Layer 5 of a small transformer language model trained on English Wikipedia (13 layers, counted from 0, width 96). Numbers have three digits each and are written without spaces.
In attention head 1, each number of a token's query is one row of weights dot the token's vector x. The head spreads its attention over the tokens so far by the softmax of query dot key.

Query weights of the head. A number n stands for (n - 500) times 0.0011.
q0: 482494595428500316519443711663420390487351270568509506590484623518538535484565323476479544688420599592478460510435412583452554532378465326427381516553478635405569764398393617721451697380359541427637599468367419459515586479358523558471451478477518255762352365566506527629461553434612677470
q1: 347543555526629508397618344560295569470355426517302421539483741504642533763677410540253555656333508320521629423478334562087585475423667360359463483508445985403550496452466574513377765456656445480390462517411417612648547949463322598526541673513459412522605301450322393376400696458477602593
q2: 445429684589531461400646422438500458565510432451371622684659635565428683564565462536392568712434481361594606410405400617278584510466620348652381534373590727560484458486522516559441639368618565344394497446564450613568580762445421664362531628552469493467569350553439463319480651411468571557
q3: 610602305467368582438611347431579553619718690603511636466496490547388533350438714711518369457566556530636564579534702488686571571586479667389460478638575273630419243646618355435666252528524531572515616541552713522319308414659650383519522314274583566369556763319582551481315458550479423386
q4: 612512365490264370634568678401604655480619567387546493276437328445510519355396496507618479460627614670440267443664683496751564390507469619660608470493677269587537352566594406317504223593403588598531481591485672392278496177577586404449408437414412635488391730376678713481351525544373398516
q5: 464545692535509420506354451565339376413464372471518497471396529639628466566500323341350514464386422298352590654439442608391523491317428354509469524390408732509531683465407631385438676503398454596491575403422417558746628627458403680494425613590482490693547395577377493589513404548561458569
q6: 467429524517484506713458515397490326497625546464491494414519529521666356649457290337203517527401456393460645490406407579308493525415520337593559515432465737648543565393500613587353752637437544542462367459481460500555609555509325538461254367642527556584556360537517447503611500551404376550
q7: 449438667557624402478576366500330453441400511539331407686530725522417432680704461345388419536365619363613569569504350464313359477390514321529425496470404865710809618394348531484441792547540422474592626443519304729671529645444366523457456706570555361709659351674353613457618418455546510556
q8: 446611601398655527583442559443537266388559468422311440422453533535650320553449224390283738551189451424373634504492325572266607508295707394573437666359537792504595703451576760743350570538449444446427448326407214611578673582328450676666368512727477626525672318640452470594641433475414413606
q9: 598429473446653333391489531656331509431430537473426268649425546602380459562571503528412349370430465538445421529635330408386389433441661506321543489329332667415540593505494503449403577403438530430574497347538402543608424557421518518458542806395562479527430476523428574464443505455630382426
q10: 395420492604517641440571358506468524590461474530675687447546527506645419658576446492560589641667614552572584424366543497552506381455276398633497531707421466352388485363497408497557524789608352492582439535416597420523546457483446400488536312360556497533445521549551528524458665589389503527
q11: 467434613443440583699379555349596500406541436353504601377526600496729294674466303161254544642351604215496559640220543564309601643379556255604364576348601797574603634319384589797352705689477400596522448474340444594538735540542330496554320211820571527522616253594488454579598476492488422769
q12: 545669209400341327403561556625295590724701414670529185379296323405155649250596847667578529462771302743515397495724566195838434438590333601540628480434526214391362415654345287075559278392621711315819635495484567459273369351430548295655705597154570338248485763366448588416575577533611561718
q13: 680393572587506679623633305540353375503509391421462567459609534517554458580328368314554624699420669330652685578389463485543584514434516592475475603522428514403559500423568638631524565524506597484577551311540424623464583476619482523550313483529525565388562451525626485512438548462497528476
q14: 506379513583614532290552437493263559724582473430647605407657415523540460572387601272490547514582565585571629390308644479510417551513350400611507270649576444588409462337213339382387457712457371569657500514391799453384519421451317369535470557416516440675328392436450644497560576491481491475
q15: 323563618614517549634540714646660637327579698289587449340517418397484622534450675487539443536665462353622608355542429557459533435665380299598490393540614755538436553527394331528390672458525367345379362741298527513507465332563411392351596466482371425390585453497362344458334372518535491522
q16: 360382526463593417551412585706652554374229541432460392454383552581538649514650490487431578441555271469434349489428466449363500395490542517399555531391288588563524410564646554299504656560522506571602468528346237476531349617463442482504686689209331226543726624441282526610750451500588396614
q17: 469593486423623542507312407444197567425393600718500565563554466461440442526268419341721520751588713515525714526331568481376697445359510568409464414425622532387468477443467384485511443469438571254445581254540720630450435456355247489609666453384801584628504374428587438377647432655323605412
q18: 568476411490429598286343252660460204586471527443500378403255478508615303420713228489301416571657345741763389488471363525516290445592329535614738578585331485369214569528575541455455410669475650447624365440329617539535418698377586484316450461211339442504492651590358664415361603561581561496
q19: 602631503503500609396596375500426579458769496436586747463579270521577387614292524323608527729776585595605791607281598435540325562496497651479507299511541564540362564398427428534466390462477497500341633507647834464418538378397386507462457482666649711587248513496517372321496572675405549573
q20: 621434561429371516500515465443734430359463474537417412570375521475473193608586406491515636476520490510629559595480625387357766542343515608316593474446441557334532594486746828727635536417465584378493542343526387535582466551430513761557513417406371578251594503619572479503503473526509456620
q21: 522596384516634539224300515516333070492480651346443472401541562460493537277687242614393413440476455650519551549740533508556369507576500478486496680493587427282582550572612508400410449617281615576761244455301385726595370664380558630527482563346456559527541449530410488259314497334545564460
q22: 510423449596643677389661386432333416620374571588669587630706440460506452448399526425604653649414559713490460316443564681555434603493332493536368365856591430497568418377387358500550396673529350315608372476455694564353494465393500469532467551295397583500562597497440679370486641460362599319
q23: 473603447560559512401545386404427307791599463594598500644614561540477500434521488429470587586431598735466483275477618612629457459597419531669373580859513354447503458437431494477542337747537422437614446481418655590390479474610468417494442438452421631516484497494595537401490614542372508216
q24: 584548348473604370507674331385479358765624364625458376569583431687488487459550365468494563561575575744490402435353721575653270351392450699520523453662414428408453371550493615413602336735622462565657548336541312550609544566520588386496320490437490443528507614577653464528496566558374348332
q25: 888434504610614518553707530554543739528676432543709504601609412552448553689325507402569436314524496424549465705441489620408236412596461436489526421560481478638428303480359547402548399580650341581481846635730477579560564489738520407330426624854604328472431594466388804656575589369464490577
q26: 467142677403384560540577540507644561578242475399554527661491608396437459529552488350509532617517471475403486490438575321414634585451622435591406559212542521696466539492588627669589486365537588527449576433525419413303479515540480767510570370367607579647607440494564477558660603571441457663
q27: 457539384695658406484655375590406487490343719448578488558494462577381671631544663711521488564410516500475443375415387704577493379555579444448453453609600626548465415458601235363662506485402314466481516570663440500531530494574391371530605600415722460497601561497351588370375684503349635446
q28: 409511479375169360784381532484604654545350507443420328380435510543547442511783432507389412302385245485318434563776540427684660456387639543521591673353381521430605504638558470489637487531562595588574375393452202518500514486571561586568358414523429454234818483351621379515546524470548493686
q29: 451706478590339474768618554509656520663554391581407433435418723316399610500608412668537540332380369508429654492598207587357471468286474589344703589570564642345567577590689761679525504646664540462592413265305367570458485390612365367336393481541224649357563396476755278629467305471614354371
q30: 582536437584655494272399397667393353500450657405602527428381450531570586416540482485464550429553567793639391468454591503593382347691415628466516538684500454567475431455618313346387398821334447607551429590353730594565533464438523361411466647431519483573446575557409595376384571477512546376
q31: 418490448463604491609320593679380416365352494638438475250236567617596591639465396540540482472503658726494438483594545503533524163582485413396487500503603544592584422529693358245609398531458442651467428678487406681395451524379510377405573661510354397446578670461512618527391592482427450610

Each question shows a short text with each token's key, already scaled and adjusted for position as the last token sees it. A number n stands for (n - 500) times 0.0038.

Then comes the last token's vector x. A number n stands for (n - 500) times 0.0079.

0 "com": 561511496525588493585420568421654533415792535448412519450585506528559555532437482455444470465396
1 " B": 457573428500503574562492571543518527463723494468500474486528484447519484528531545452528464425483
2 "A": 425518441480550557600489572423606541448745522516467449523534508497522493496468533448527548467473
3 "S": 462415493469542539588487575458600534452755495507465431473493471553524533520474504495547554488495
4 "I": 476420459439506565615527594425623557430852501485470422537473519544554516483474496438517548520469
5 "C": 596504462437542601624478591429604554453817503539489452518540483519516504473471478462523516508447
6 " such": 559486523409505602656510583476615587425812512437478415510553512402530513533575497491505416490501
7 " as": 535577586477429567589527573416651564421843539559391497396590524461582492413484519542455438440495
8 " A": 436529587485439571601546617444600596421737577517440500549562503469547524489452538439533508473454
x: 397454631614519579540737512467511601383375517478395618528472622538487423421540448435484569436501623601505409523450371670487686459372551407548588450681498573390440336307567517438481540742443399680494432592496393420441616619517530543533564620525365417604426457608564505525409539392531431324
Which two tokens does the last token look at most, in order? 6 " such", 7 " as"

0 " top": 559532520515604491596421578440591543422804503421390465471559487454488522548514497435427488481492
1 " ": 434515469470541500532455541441568527493746484506437451451543497457506513545523445439533539503494
2 "10": 431557456525598556590437589468604522494746493481452503535569523531456470517436473422534524542529
3 " in": 391459409472543566585494535405613558453866544574381502498598533483490478466485482480448483466445
4 " count": 459365441481509570624513563509586532416818526383450455443501521464548539566493487467496450467472
5 "ries": 569427432504568593622506609434656598422834544463369550432605520449584586581491475483444552471516
6 " l": 535543484460494571615512563464572556455760518411486482508532526525493480485543488412511428497475
7 "ike": 557558540439473599629519592455620579403882530466405490431602517413526500519576478530418437437482
8 " Australia": 478558486487506577627504624494627594417833510455411499494524517497576571594484446468499569492476
x: 450556643683522554557401534531484437691600553461474641468416450458549402502529526460391638420469654457562574329450480635443642622384418303626514509687587477542396515354561433449520538775456340528398405424450616568448633507356355552447446440492557572588561509549593573475493536657464546423
To which token does the last token give the most attention? 5 "ries"

0 "st": 620563491604588522593434616535563548470827466450453534479565525518468456509515549464532415459548
1 "own": 574584493570611537635435633484622579428767546463436516506573505498544550580500500477478510496480
2 " and": 506482469478568497580435570438611557427762487548452462518565553532537492472499449482498439523520
3 " Australia": 429507473517575538616430628474633578438845504453436492519513518518579570600485454475524569506493
4 "\n\n": 478463481423557549627447565389665540407809573472545599414546494411597556517505529491427563492494
5 "-": 571500496418507565592441586363650609416872531516498531464560493479537527492517492509497483573560
6 " P": 524583557447445559576535557486560585471755524496499511531543450426478478485504555450526468450465
7 "eter": 512498515455477573634512619498634624333833547404409499497586552467623589603509548468459465475489
8 " D": 445507590494445540552538550540526564471776518475528491493513472472490481541541532444488496436478
x: 439401621551598521354839369332542452423516528409575539476594422570440516476658419548378453528341499359568434523423411537515518475424554325518602545645435546549554607346472515437416649746426462514469470521485419487536620462481559703480568465568552662475616414644388597397303509525397487449
To which token does the last token give the most attention? 7 "eter"

0 " as": 587584414569593569574473526397664520483844534556423508374556518431585497424495502555449449427508
1 " the": 552568427567628527628440558433619555429857573518481456462539514419549514529589481480479515508523
2 " lead": 416569415452525614621518578497581556469889473402477482442528556404531504544534554502489437446475
3 " single": 424516455557552589646470594476611564417848517415420495515625543432522515565588463451414461500498
4 " from": 413417412416522575621510565446586580448816544559452505466568534475541482444490477522446483474429
5 " the": 519390446413566621646511573473617551414833548485479482474563534426547512552575492461464524521526
6 " record": 597531504458504584617509587498623551417812500400416466469531481437543548590578493503470457517539
7 " in": 543589563418486590598518554378625575438911545573380513501598549487500488456483486484438482479431
8 " the": 498603572435493639638547575463629563397830556485475480474565528419549518558580488459472527530534
x: 447443532403588528474406615538587493531466537476390600499550608538543571516540475554437536459527563546416529433473451510610577485474593418615528656456451503428555468462522373542617339783500273731539505400463424381710690578498421597547593482575515504374508445429783545484423516496547540516
Which two tokens does the last token look at most, in order? 6 " record", 8 " the"

0 " a": 554524418572561590612490561460563554465734542476446542509575503439491479467470535422500424471485
1 " new": 494550410540577565602410573443587580418901509447439437495560545409523505548563506465517463528477
2 " album": 451530474533582557612428598446642568410875527430432464442577484407568539603637453513479530498532
3 ",": 494502438492560526601436577428651544412806499509488483513577548479559493525488494515454398524535
4 " which": 460468410520635523645405598417717571401829514477459448505551493470583550556537406521496471578546
5 " was": 518452500449481522563506556489577555447800505545420542462624526423565493463513514491460411463521
6 " describ": 564532555416466556613591589493628573377762572436492503422558480438597548554642503555410435508511
7 "ed": 523503564492465534569511584560513596435798540472447557400650541406500459554632550486473389434527
8 " as": 434555593507437543564548558452625550442780518552410510393582529444549492444538510562458404450512
x: 417567624379700539628273479545498602539522508489473575457309554417728417574363383511413497481485486506511431574469349685538542430591492550307460834656563558464439376432561564433604446755574405505476445402465384431529599519519605695636373584453614547418601475643562562536450534512393482490
Which two tokens does the last token look at most, in order? 4 " which", 2 " album"

0 "ed": 556500475562578503574442612485579602443833579458423528441618551455508503552568539462452421455454
1 " the": 559572423575619534635441574455618554421854560501480468488548520428539511543580500480480500520532
2 " song": 464523460537562551624463576458663543411887504391441481473540515419560560596591466513460477505526
3 " several": 400535431474577568633469571486606546433801506479452455469551515462485504536536504463521469509516
4 " t": 496447464483475525566535542496566531481745465422480566482553503475461469493521467433536421516534
5 "imes": 568437521462510561590539559523586508447717461429417520407571555428521520522542523514436524447528
6 ",": 506514499431523546598471584444629533403782482507496500515565562499551493516459476508454407523538
7 " including": 573536543460477562608482582469597585426879524514419527419610522427538486486530493485487438421514
8 " on": 466610605487437604639555608470621606414850560531368547512610532459560516473483440530418483497434
x: 477333521324461547644429606595522643518445544474427531525573574491628493550605466612425487538384436557514528465514644587462503480471499499665423684636474624462445225460489422478387340685498204540633356349501383462350491452457476572534445439501498433490682314522702322678433424557429564451
Which two tokens does the last token look at most, in order? 1 " the", 2 " song"

0 " –": 546569425573588550580464583405653529507805488535495531486542540442569511516456439533462487536516
1 " ": 417519456481530502526457550456559539503737491524452447460524502458526504553533424464536546504487
2 "15": 403560449545586564581454578482601536499748530463472503524549500572483471540477432468503523556487
3 " cap": 333423439521510587601547547508553543462803518420439481480520518444529512523585501491489474496461
4 "s": 466417439525538550607572571528579556429754541447415502368594546407582527591577538472427531440500
5 "\n\n": 523443509421542566634472570381662564400823601490535598407558490396604565520511535474399571488468
6 "==": 567520507449565636640442594301741578397792624553483506444522427394580634561497468518486612474519
7 " Comm": 550620583426421592619582555490622606420864577472431487457533459392548538535595536518395480478417
8 "it": 455579556481484604621543583518633549394901538389430426433555538421541533521587614429494453443467
x: 523396442347481507449472618356503416473479293517445889484461633490545464595420409388554513478610428351512403514598393596678539511471474440604544458566321526486627332426468368372246710598430298615494466460422425380703695507297489585478525397471621381372687500511607498450563616762524449509
Which token does the last token look at most, and with what share of its attention? 6 "==", with about 40%

0 " A": 518588411544541565579484559428604543450711538498458489552527507430543523494453563467560517455495
1 "US": 536600488533605522619424584414688558439901539491474379486483484485613569600569473532486591519503
2 " |": 460622389609692563674415597322738657407855645471443545527556490528635635566456494472425446599506
3 " T": 401405411443485593568534535505554510519795461465527512505492482456460463502536510457557484463489
4 "or": 441420455460494570612523556498624542418847507381422533453562596433566517525520608440453426382462
5 "ren": 561405457433519588618511593512632534452865445423443507441505584477576567561513539498480522430467
6 " Bl": 576487512425451568621519565538567548444805465408506472562495522541499478574540516448485453520481
7 "an": 591558581413465540614569619597579574428771501406469504519512543493554563568503560478529465470508
8 "ch": 480576553423444584639565630567580583393815521409443535516559515541549556601510570452472478473487
x: 294422559432346572582487527347424427548553580519651545536520462499471516638550551497498417503399470493736541483456485625533483561452459353531471492732489460551600482401473486514457495865584534614497495546475585389479646591521560346483407536416566555514607415518571447492500573506419620598
Which token does the last token look at most, and with what share of its attention? 2 " |", with about 100%

0 " B": 536588427553516587554499552544511515480710477473523478503521484434492453516540571464544457415517
1 "ill": 563563437566581559634458599483629541422796476401468466530535537544521527562479555449509478473492
2 " M": 421489433494507557565501545484589559463738535511482499512507447457524526561554502505488513472436
3 "ah": 470491453437529541623493579515590554415817507404421479538548599497560539546528587464487544464433
4 "on": 483494458476561537614470619465642572399850510426419475506473518527565612590504523500513555486477
5 "ey": 519434416451576630644446647483666580391826519341408494507491562554587625609454509464498558513494
6 " –": 551530542401484600599486617430645567480807482565510500526538531478569517511433457531477483549523
7 " ": 433525550501506527552467568474547555485739493531460429485521507469534517559527433468546554509478
8 "3": 477559519435456593614518595479585572459701502498461447567564511558491503547458480460509578568490
x: 590452571421504483488421520582431512199548429507532497618543550540457577540413425458413530507490530521524424473541451494437487477447376466544529370721493333528484583275471538543461532670511332440456462501502479413474554504431555434507454502581556426655355194552718518552483461549483559455
To which token does the last token give the most attention? 5 "ey"

0 " public": 559545485591608522622418564444626538444856507422452415420505517447507515543623542531489507503448
1 " as": 486631395523587575606464546392697539450849544571420476398551506431595512450502513577458453446507
2 " he": 480483417439543529600433583432632549432820461454456473491504514428538525492476538469531474501518
3 " f": 436421442416468544543517557553529510540715431479514508516508561452462396476554517454528434448508
4 "il": 514495515416515505543494533457545527456691532489464487482524576473501462463493601468512452432413
5 "ed": 541468486433524558580494581471561585424824557509453521395618544431502452504551553466475433427484
6 " for": 634497572402509562615529595447609569425861555569417497438516515481572506452508491540448479448479
7 " d": 466516563424459552571499564513521568462776535421560478491519481506491461529572508417533430461514
8 "iv": 463543610496465572557585552513554561475740496420446563449563544461485488457532573404491436456445
x: 434446520437515547453456544578615659458537484471608624401609551432612569574548524516426503475609540471548430535467556495573453594402455473341724611487534416587601427321589349493512791732629419527485540284446218487704673422443652664335417420487543504286502462419473406497401481636448540480
To which token does the last token give the most attention? 2 " he"

0 "==": 476523428479605502585383541288737569388835618539430472445544421387587650553502463533491593480528
1 " H": 444537428497517607591476569485586569449741518458475498518544455465498524575522530478491508487474
2 "istory": 468553477521600510620383600432692603371859581435398447494576452432586612635556461507458527529460
3 " ==\n": 525495492442496550594444544377631533426763555508547539472522459457552535487485533527444501515515
4 "The": 441453406434597627670445608407663615391877602502480499508537482379572576572545496486505571534548
5 " club": 537480453498551598651437618388685619370979528423365494405574471381646615640565445539483544521522
6 " sec": 594572531443469593587515569472555524466842453430453449408516506430491490538535462442553548470458
7 "ured": 579566531436500609643503611478604643402876581497425443392630545375526503575614548509487477441481
8 " its": 512569553457476602649557569434637580417821531496447433435522504397506516543563484486520474510508
x: 519421640406587517421375588377570458473479658459453538501431566550701573622573401524435591528426603433461528606584555619564674511462591502584580771515554469440518523437551358470538514706512222632544451358542640458762635535486449588506441551472511520426495477508755538461445557545703565587
To which token does the last token give the most attention? 5 " club"

0 " cons": 592544496606593553596467503447549516470837501490508401401509494375532483497569543469452488452443
1 "ol": 524544450558553561619496606475619613468849598419401511457599511453543527521588531423468399487411
2 "es": 490546459559589550600466601414636592427832563444379517381581543478586578537474524444466527446481
3 " be": 387456413477506531571525538510554549463801478521456466506598527440523464498514557472488408488483
4 "y": 468492529472481533587500574470589558423761490414407512490591549426492501541534564439510495467493
5 "ond": 525454464441509560608489622529537585419855495467444469465543562514508480520529504463500420461460
6 " the": 574471510397515607641519581481595568412822556520491487497563523420534503528567492470485503522533
7 " F": 460591596480427502547522553553544553496767490491493494542524507411498452508543519468532444454464
8 "am": 477562569497518541577573584498594567400690574482445487464508531444601605527515579456539589439456
x: 492481517454345508537546424536488514318467621560589777390695435490431401528509571435609577387623553572602451525343415641428633642363509373668513460629413573504403330485510241487592590800576538613538382470411445461651525420486551467423485556500478477436360610346388494589589558573597545474
Which token does the last token look at most, and with what share of its attention? 1 "ol", with about 30%

0 " b": 501584452528479599534520526551475487471669464461511482514560510474440409459549545421503404456509
1 "o": 472488434484512520559483578508553601441676505459430487511598487438522517521508550476525445506547
2 "om": 497541478507545530589482573470587542404767498421380500459574529493506544570544524435440504465441
3 " in": 419462420463531589592467544390613595448903567598375509511610520468510497468487493513440482480425
4 " pop": 501406484420522565590501574536544541482823449429498440475507524418490523568532497464579552471492
5 "ular": 510431465443541593634496612491594616439882514435445473485585582487489471525587530426481427495514
6 "ity": 521475483506542557624507625496588623393762519431371494432562489489546578589520494463431506500490
7 " for": 575604607456484552600547589479590565435840525558425503465521532498551491450486489527466448457491
8 " the": 491571581462478614639536580478603571400833554503484478483551523416535504533560508468494509517525
x: 494445547409596516460405594496588465494489532439429506489578626542582545519495508494429537511519526515470565474480437607622538493462605422577517659469443503392546478482491443511558298791501270767576487408458462374693670532501476598516594524525480492385501477478807530476445522515532541481
Which token does the last token look at most, and with what share of its attention? 6 "ity", with about 40%

0 " B": 536588427553516587554499552544511515480710477473523478503521484434492453516540571464544457415517
1 "ill": 563563437566581559634458599483629541422796476401468466530535537544521527562479555449509478473492
2 " Mor": 447584422504517585601492574483604566443813503414431517531538558467563554557516555452431464445477
3 "gan": 403535421514567554646459644492608613445873496423421475555533577523586591603519509444496560512420
4 " –": 494428432406534610608470619416660573486823494568510497534544537481578522517433461525477492548514
5 " ": 554544522459521528551459566463558557490748497532460431484526506470535515559527432464543552512479
6 "8": 575499436456522605629482608469597575474735518505439474570582501556497487531427471449517528568490
7 " cap": 555668497428437567583573553501557550448819509424435478494526521453528511522573504484478468499460
8 "s": 462585489435491558566615556535578552416743542445418492364594552402581518585589545468415535442503
x: 579555476354480536433373497442606523235478547452544896449430428362667474507515315449349370425452458525636498485585375517452465506496331445585544633593415468405648553422542384551576503756453396420420440574483610613481568647479425514540418385563620488487550535457518643501489585552563538499
To which token does the last token give the most attention? 6 "8"

0 " at": 600520451596585576619436588415593604433868562548386533436612494431555496442493472486438452464460
1 " J": 460630397568562579584464545510564513505819452446531477516511510448505487542539508492535510452452
2 "I": 428573393481506563607509583451608521448819471493497440550462546528570496469477528464511543489485
3 "C": 468421426496580567618445590431605539456802479550497443546529510536524502484464469480520529514461
4 "C": 563443443471557572608466591433585555457770497555483446538548488544509500480464455463518518520443
5 " P": 567509515417467560572520552490544573483716515511519494557532472455470475481489548436532475450450
6 "ubl": 513543578473501485559530563571538540448758499421436497550565582419574523563517538424498486453418
7 "ish": 535594543436488581611525586520583551434721530418510468450482487473525523555505575520548527474513
8 "ing": 511539537481483603626515635485626608378806505407411483470557563506545554584484533460456505475476
x: 561347624598474491518426524485585483587496447624566635421449546444489481509526465430561524576426536454480476507512451690496409435453308399411616605743462495555478527417521489472381389806460355552501549451532654490501599659563413295497444430530600475550548398582513514540481595561447552697
Which token does the last token look at most, and with what share of its attention? 8 "ing", with about 50%

0 "i": 512528534555599488593427616461624583414803532436425473480536495506587595601512495455527511504451
1 "ro": 459536495555559487575423623449642594417864556443397518540564538518577548583533492450506452512474
2 " T": 406466461472486558548509547514531546499735485485485497505500465443480492518516506464568483479473
3 "e": 485474441446504544564502552481590556411736497478428465507569571431525527540489556451496519447446
4 "z": 548461497429508554596524584516607554414741494413436483496519552491536553587472550458536523448472
5 "uk": 534497494479516553612534630507590615412782523428418514501516517535560587555487530462512555477458
6 "a": 502491464457557561635472652503613624395819534470419448521528533529586591620524485456531552516466
7 ".": 481527511440515551562484576444604518402721540495487510440469531540582559518455483573400495560480
8 " O": 408537588507431558568521593483593567458752513467445528536501498489512506486489512433540517459465
x: 453497563596472519628738487452582506454476535491418589455451614589484453448579367508342545538411550602629308549526514627440549636433481342363392366527418669424509442357530497479566586766512303643509452525453388468569579487459587526479582540522396495766447420652522406485471481524429530466
Which two tokens does the last token look at most, in order? 6 "a", 5 "uk"

0 " ": 437596416470480511498481524485519534512691494522461448451528493411513489519550455466566543479502
1 "2": 531576495582572554601473577456587553477723508509451462537561484546479492526455480441501566550487
2 " cap": 346580458539516593600542531495550523461806499404439478471517510445512505514581500490476456494469
3 "s": 414485461544550540614561561514587545428762544441412500359591538402582525578578550469419529439497
4 "\n": 541484476491463504548525521455560531435746541553516482500512447458550531565575451521416517536513
5 "-": 593416428396493602577474572391614569461801517505571528478502509546497513471468482442521499552573
6 " A": 572575529412453588578550587469583569448711546509459502547552510450517497502481542430523501461466
7 "le": 528543546449469524579521570495625557412747492430385482531602587436543544538495579482505499473488
8 "c": 415499584445453567578564603475581549437761526474443505481521513509537548530465502451523499485473
x: 480344623508489526449512441410456579650612633342535710376459463363557561628579443520557558521551464518525484428441507656457565408458496539596503405610387456573440516357513417521400554823632464615473436424455490414497572469616645362476433506483619395412300308555442360458502618378496478666
Which token does the last token look at most, and with what share of its attention? 4 "\n", with about 30%

0 "V": 526552436532571544604477593470586548474769521499488475514515454559528535493477505451484534485463
1 " I": 514575404492511571586504567465594553444767501492443502531517525497586529482447521447515545473485
2 "c": 390503361490548553598489569411638537445800513528493465508479525506580534501474491508548553493488
3 "on": 488546434503591510604433620427633613396822537470406465481514535521579614605508493482507534471448
4 " spec": 487463442524556561586492533433592555453770533422465431477566508434549538555552523401497514485491
5 "ial": 531459469443561592616495573438617591459852541440431445453497534450515519504552524462514501515430
6 ",": 500517495429511552603463590439613562420782501538497471528551559494548501497444489500474416512496
7 " which": 532523470431578581653458596448671579410781513495474433514538499474554532520514425506512473566515
8 " h": 438499569477419577576532567487538541441722495470513483496564522554461446507523540423474484515501
x: 503563526460475478472444574567585575316415568353438460527497390682618426646621436520524500533561391424569348401579464649369444346469479552390619390721457463583660532328548667538639479730467489660508527469535418391628641618518578564450427624474536599364493300551633546607511534484400525473
To which token does the last token give the most attention? 7 " which"

0 " for": 646530406576574510620460569418628541451872548558424500448527521487572499447507492529445477455477
1 " both": 559608463586617529632429575434659541421862525501427447466578498436542520545539460508486476480528
2 " Ad": 369572379483520577565492535484575510484898460449471492441484519455546509539489522516504522433457
3 "am": 387511387473555570627479637489627587422885532406415471487518557518617611547539523458537558465456
4 "st": 482380419444537568609472621532587554431904455446447516477531533557518499525501524473532443470556
5 "own": 516397457454540613653474641477637602405809544485423482510553513515580576579494462505482541491478
6 " and": 488493546475537552592468572431624552424766471542463449514545559542551496453477437503500444519542
7 " Australia": 538543496483515567623484628491627584425838498460433487517503517518586577597478445479521580504494
8 "\n\n": 483519569512481537615500573410643528404774559474556575424529497422593558521483528513422564501486
x: 581515382498677491423312536519442492576498520625501618553511304495491499432539386488454525524396540525590504454408650805578441452434642519619503464609555636445515522407435375372500146577540335554493492511474533484675688630456559545591426650570601435625491623545490471471494499583382612396
To which token does the last token give the most attention? 5 "own"

0 " its": 563477477571594522637441549433632550449820522487448461446540512408497505527553488480512458512511
1 " January": 454477517502602542606422554371627593388815577479376486516608494477585575556559456494385547547369
2 " ": 466440467453534505535425564455560558486764503511447428471528490457537536569540449474559548504471
3 "19": 466448487445530531539429540489588500470757510452500469547510510539476461541484465500538532534520
4 "86": 484459452523576608602425618478629560440810546445430484558541478599514548589462407455453517567514
5 " is": 559420468424490548571520566464617556454823528530420562491577525440555520476501523492455462459505
6 "s": 547519484453513540592590581522590562398779560407388558371597533424590551585550557475436483446522
7 "ue": 483467507499517525602522640510582618380711528414358574488642546450544554566494499433446445459494
8 ".": 475511537464502552568504579430627518394710559496485539423503515522603566521453497592381484565479
x: 520457552287590488395373413450496490608558558509546543588465609533697451437550431543451610542555426584453593547362473674514500388499541528506436387701555290539526396415475375371517182593444305410471480424629495447528590548571530495594444633473589495764501584438458508395599586599311553524
To which token does the last token give the most attention? 1 " January"

0 " m": 478569467519473556563551528525517505455641494501467535465563499470475478503550512460437469469460
1 "ag": 451536462498511566586497556510540525478759478407447473467560502433500502503507536466497427450465
2 "az": 429512426500575546638507603504593578456800520408426493474588500440552558538519553451470485484441
3 "ines": 437479474534572519596474615445616586427807511449382499397563519481588575533480532477467532458505
4 " d": 539506464460480542550498549534501550475728525452560492512527475509491465517542501400514431471501
5 "ed": 549459505399468548560504560549530577453787561487468520472612543411516473493556584483486397435450
6 "ic": 526511492406507599613530624529539586452758515415463480440576542488522514515543583426565390471494
7 "ated": 521516502488511565593497601496545619414747572493409496441678556416514487537591522472445445467435
8 " to": 492552571516449544570545577430561585418768548557399468463564519505575522444483455487453527486432
x: 541517559515437548485336508477514444354486539406536470530508575535494506520459287558506640531540477597443564485437714598390520560439567370439483843684512535461579338511477412457427345795564423532615433396491428537456436524489616511661593419413523451360472424502690376622460466646386445526
Which token does the last token look at most, and with what share of its attention? 3 "ines", with about 70%

0 " cap": 665594492580546608618521553518535516492851478427462481460544528425507474506585545478467442460466
1 "s": 534587501570573521633524576489605557430789552432404512367593542421588541579560559464425523444499
2 "\n": 471467486509465526554512519450571533439745542552510490498511442448554541565570449529419520537523
3 "-": 389455382501536595570453567385623575465802520501558528485506507541504522478475477449518493557581
4 " Fran": 469364402417506602608481560475646539432911506477446474500505498460577561556535532507510535456452
5 "k": 499401444403525603653510638509642634396870529389443501498560577520572598607512577442495469483454
6 " P": 540562559424437545555531553521530565492721494509526514557525478463461460479487553438534466447477
7 "ars": 527614494448491555588564578537621559424749512452415517463570554410576553587496545488499520408494
8 "ons": 507569511426488591620523643517615630363865574445348502432570525480650629624486520470423548457470
x: 465497552556510509508470458381543574531519400419646808489449364434500512550598516412414478464584524447560482517575358577417530497434362357597552550656424472450510270414433464512557499804498288495504527411417718572492747481391373432579419517541495470507527447512458501402392622579450523484
To which token does the last token give the most attention? 8 "ons"

0 " to": 585516407557567561582479536383617556442846532536403470472534530521594532450471451491435536481440
1 " writ": 471599402513550534582463572480618533449807490425491499444545539424510499546545494549500430511524
2 "e": 515485463477526567565470576465566586432785524485399525372645513420530521531572533507465465429457
3 " spec": 471480466537551558578478522424609539454776518400450440469566507426542540558559515422502502481507
4 "if": 406415419464516563590538556464597554516781519426477504470585505438473484479534559420528384462408
5 "ically": 529435490441549571610491572481591571442763525481456483476577545463529517502521507454480488472471
6 " about": 587490553425459565600529576481561594428811548528405488476581544443522486469516514494432476437432
7 " the": 538533570443494608635511580476592566406836554510481473483550517420533503523560506476501516504525
8 " N": 414499552547479498542536533506562558472762503518470484452493459440541517523585527551538509493461
x: 575555547692559505298773453566568419418476492543499420429488549463624423589498442519442504490526499374574453460481388732399696528517564443495380594628467591550460567375573505487657709769504352582554416484505358466558663638360520648553472504424489518470489470453425571489474439544443489414
To which token does the last token give the most attention? 7 " the"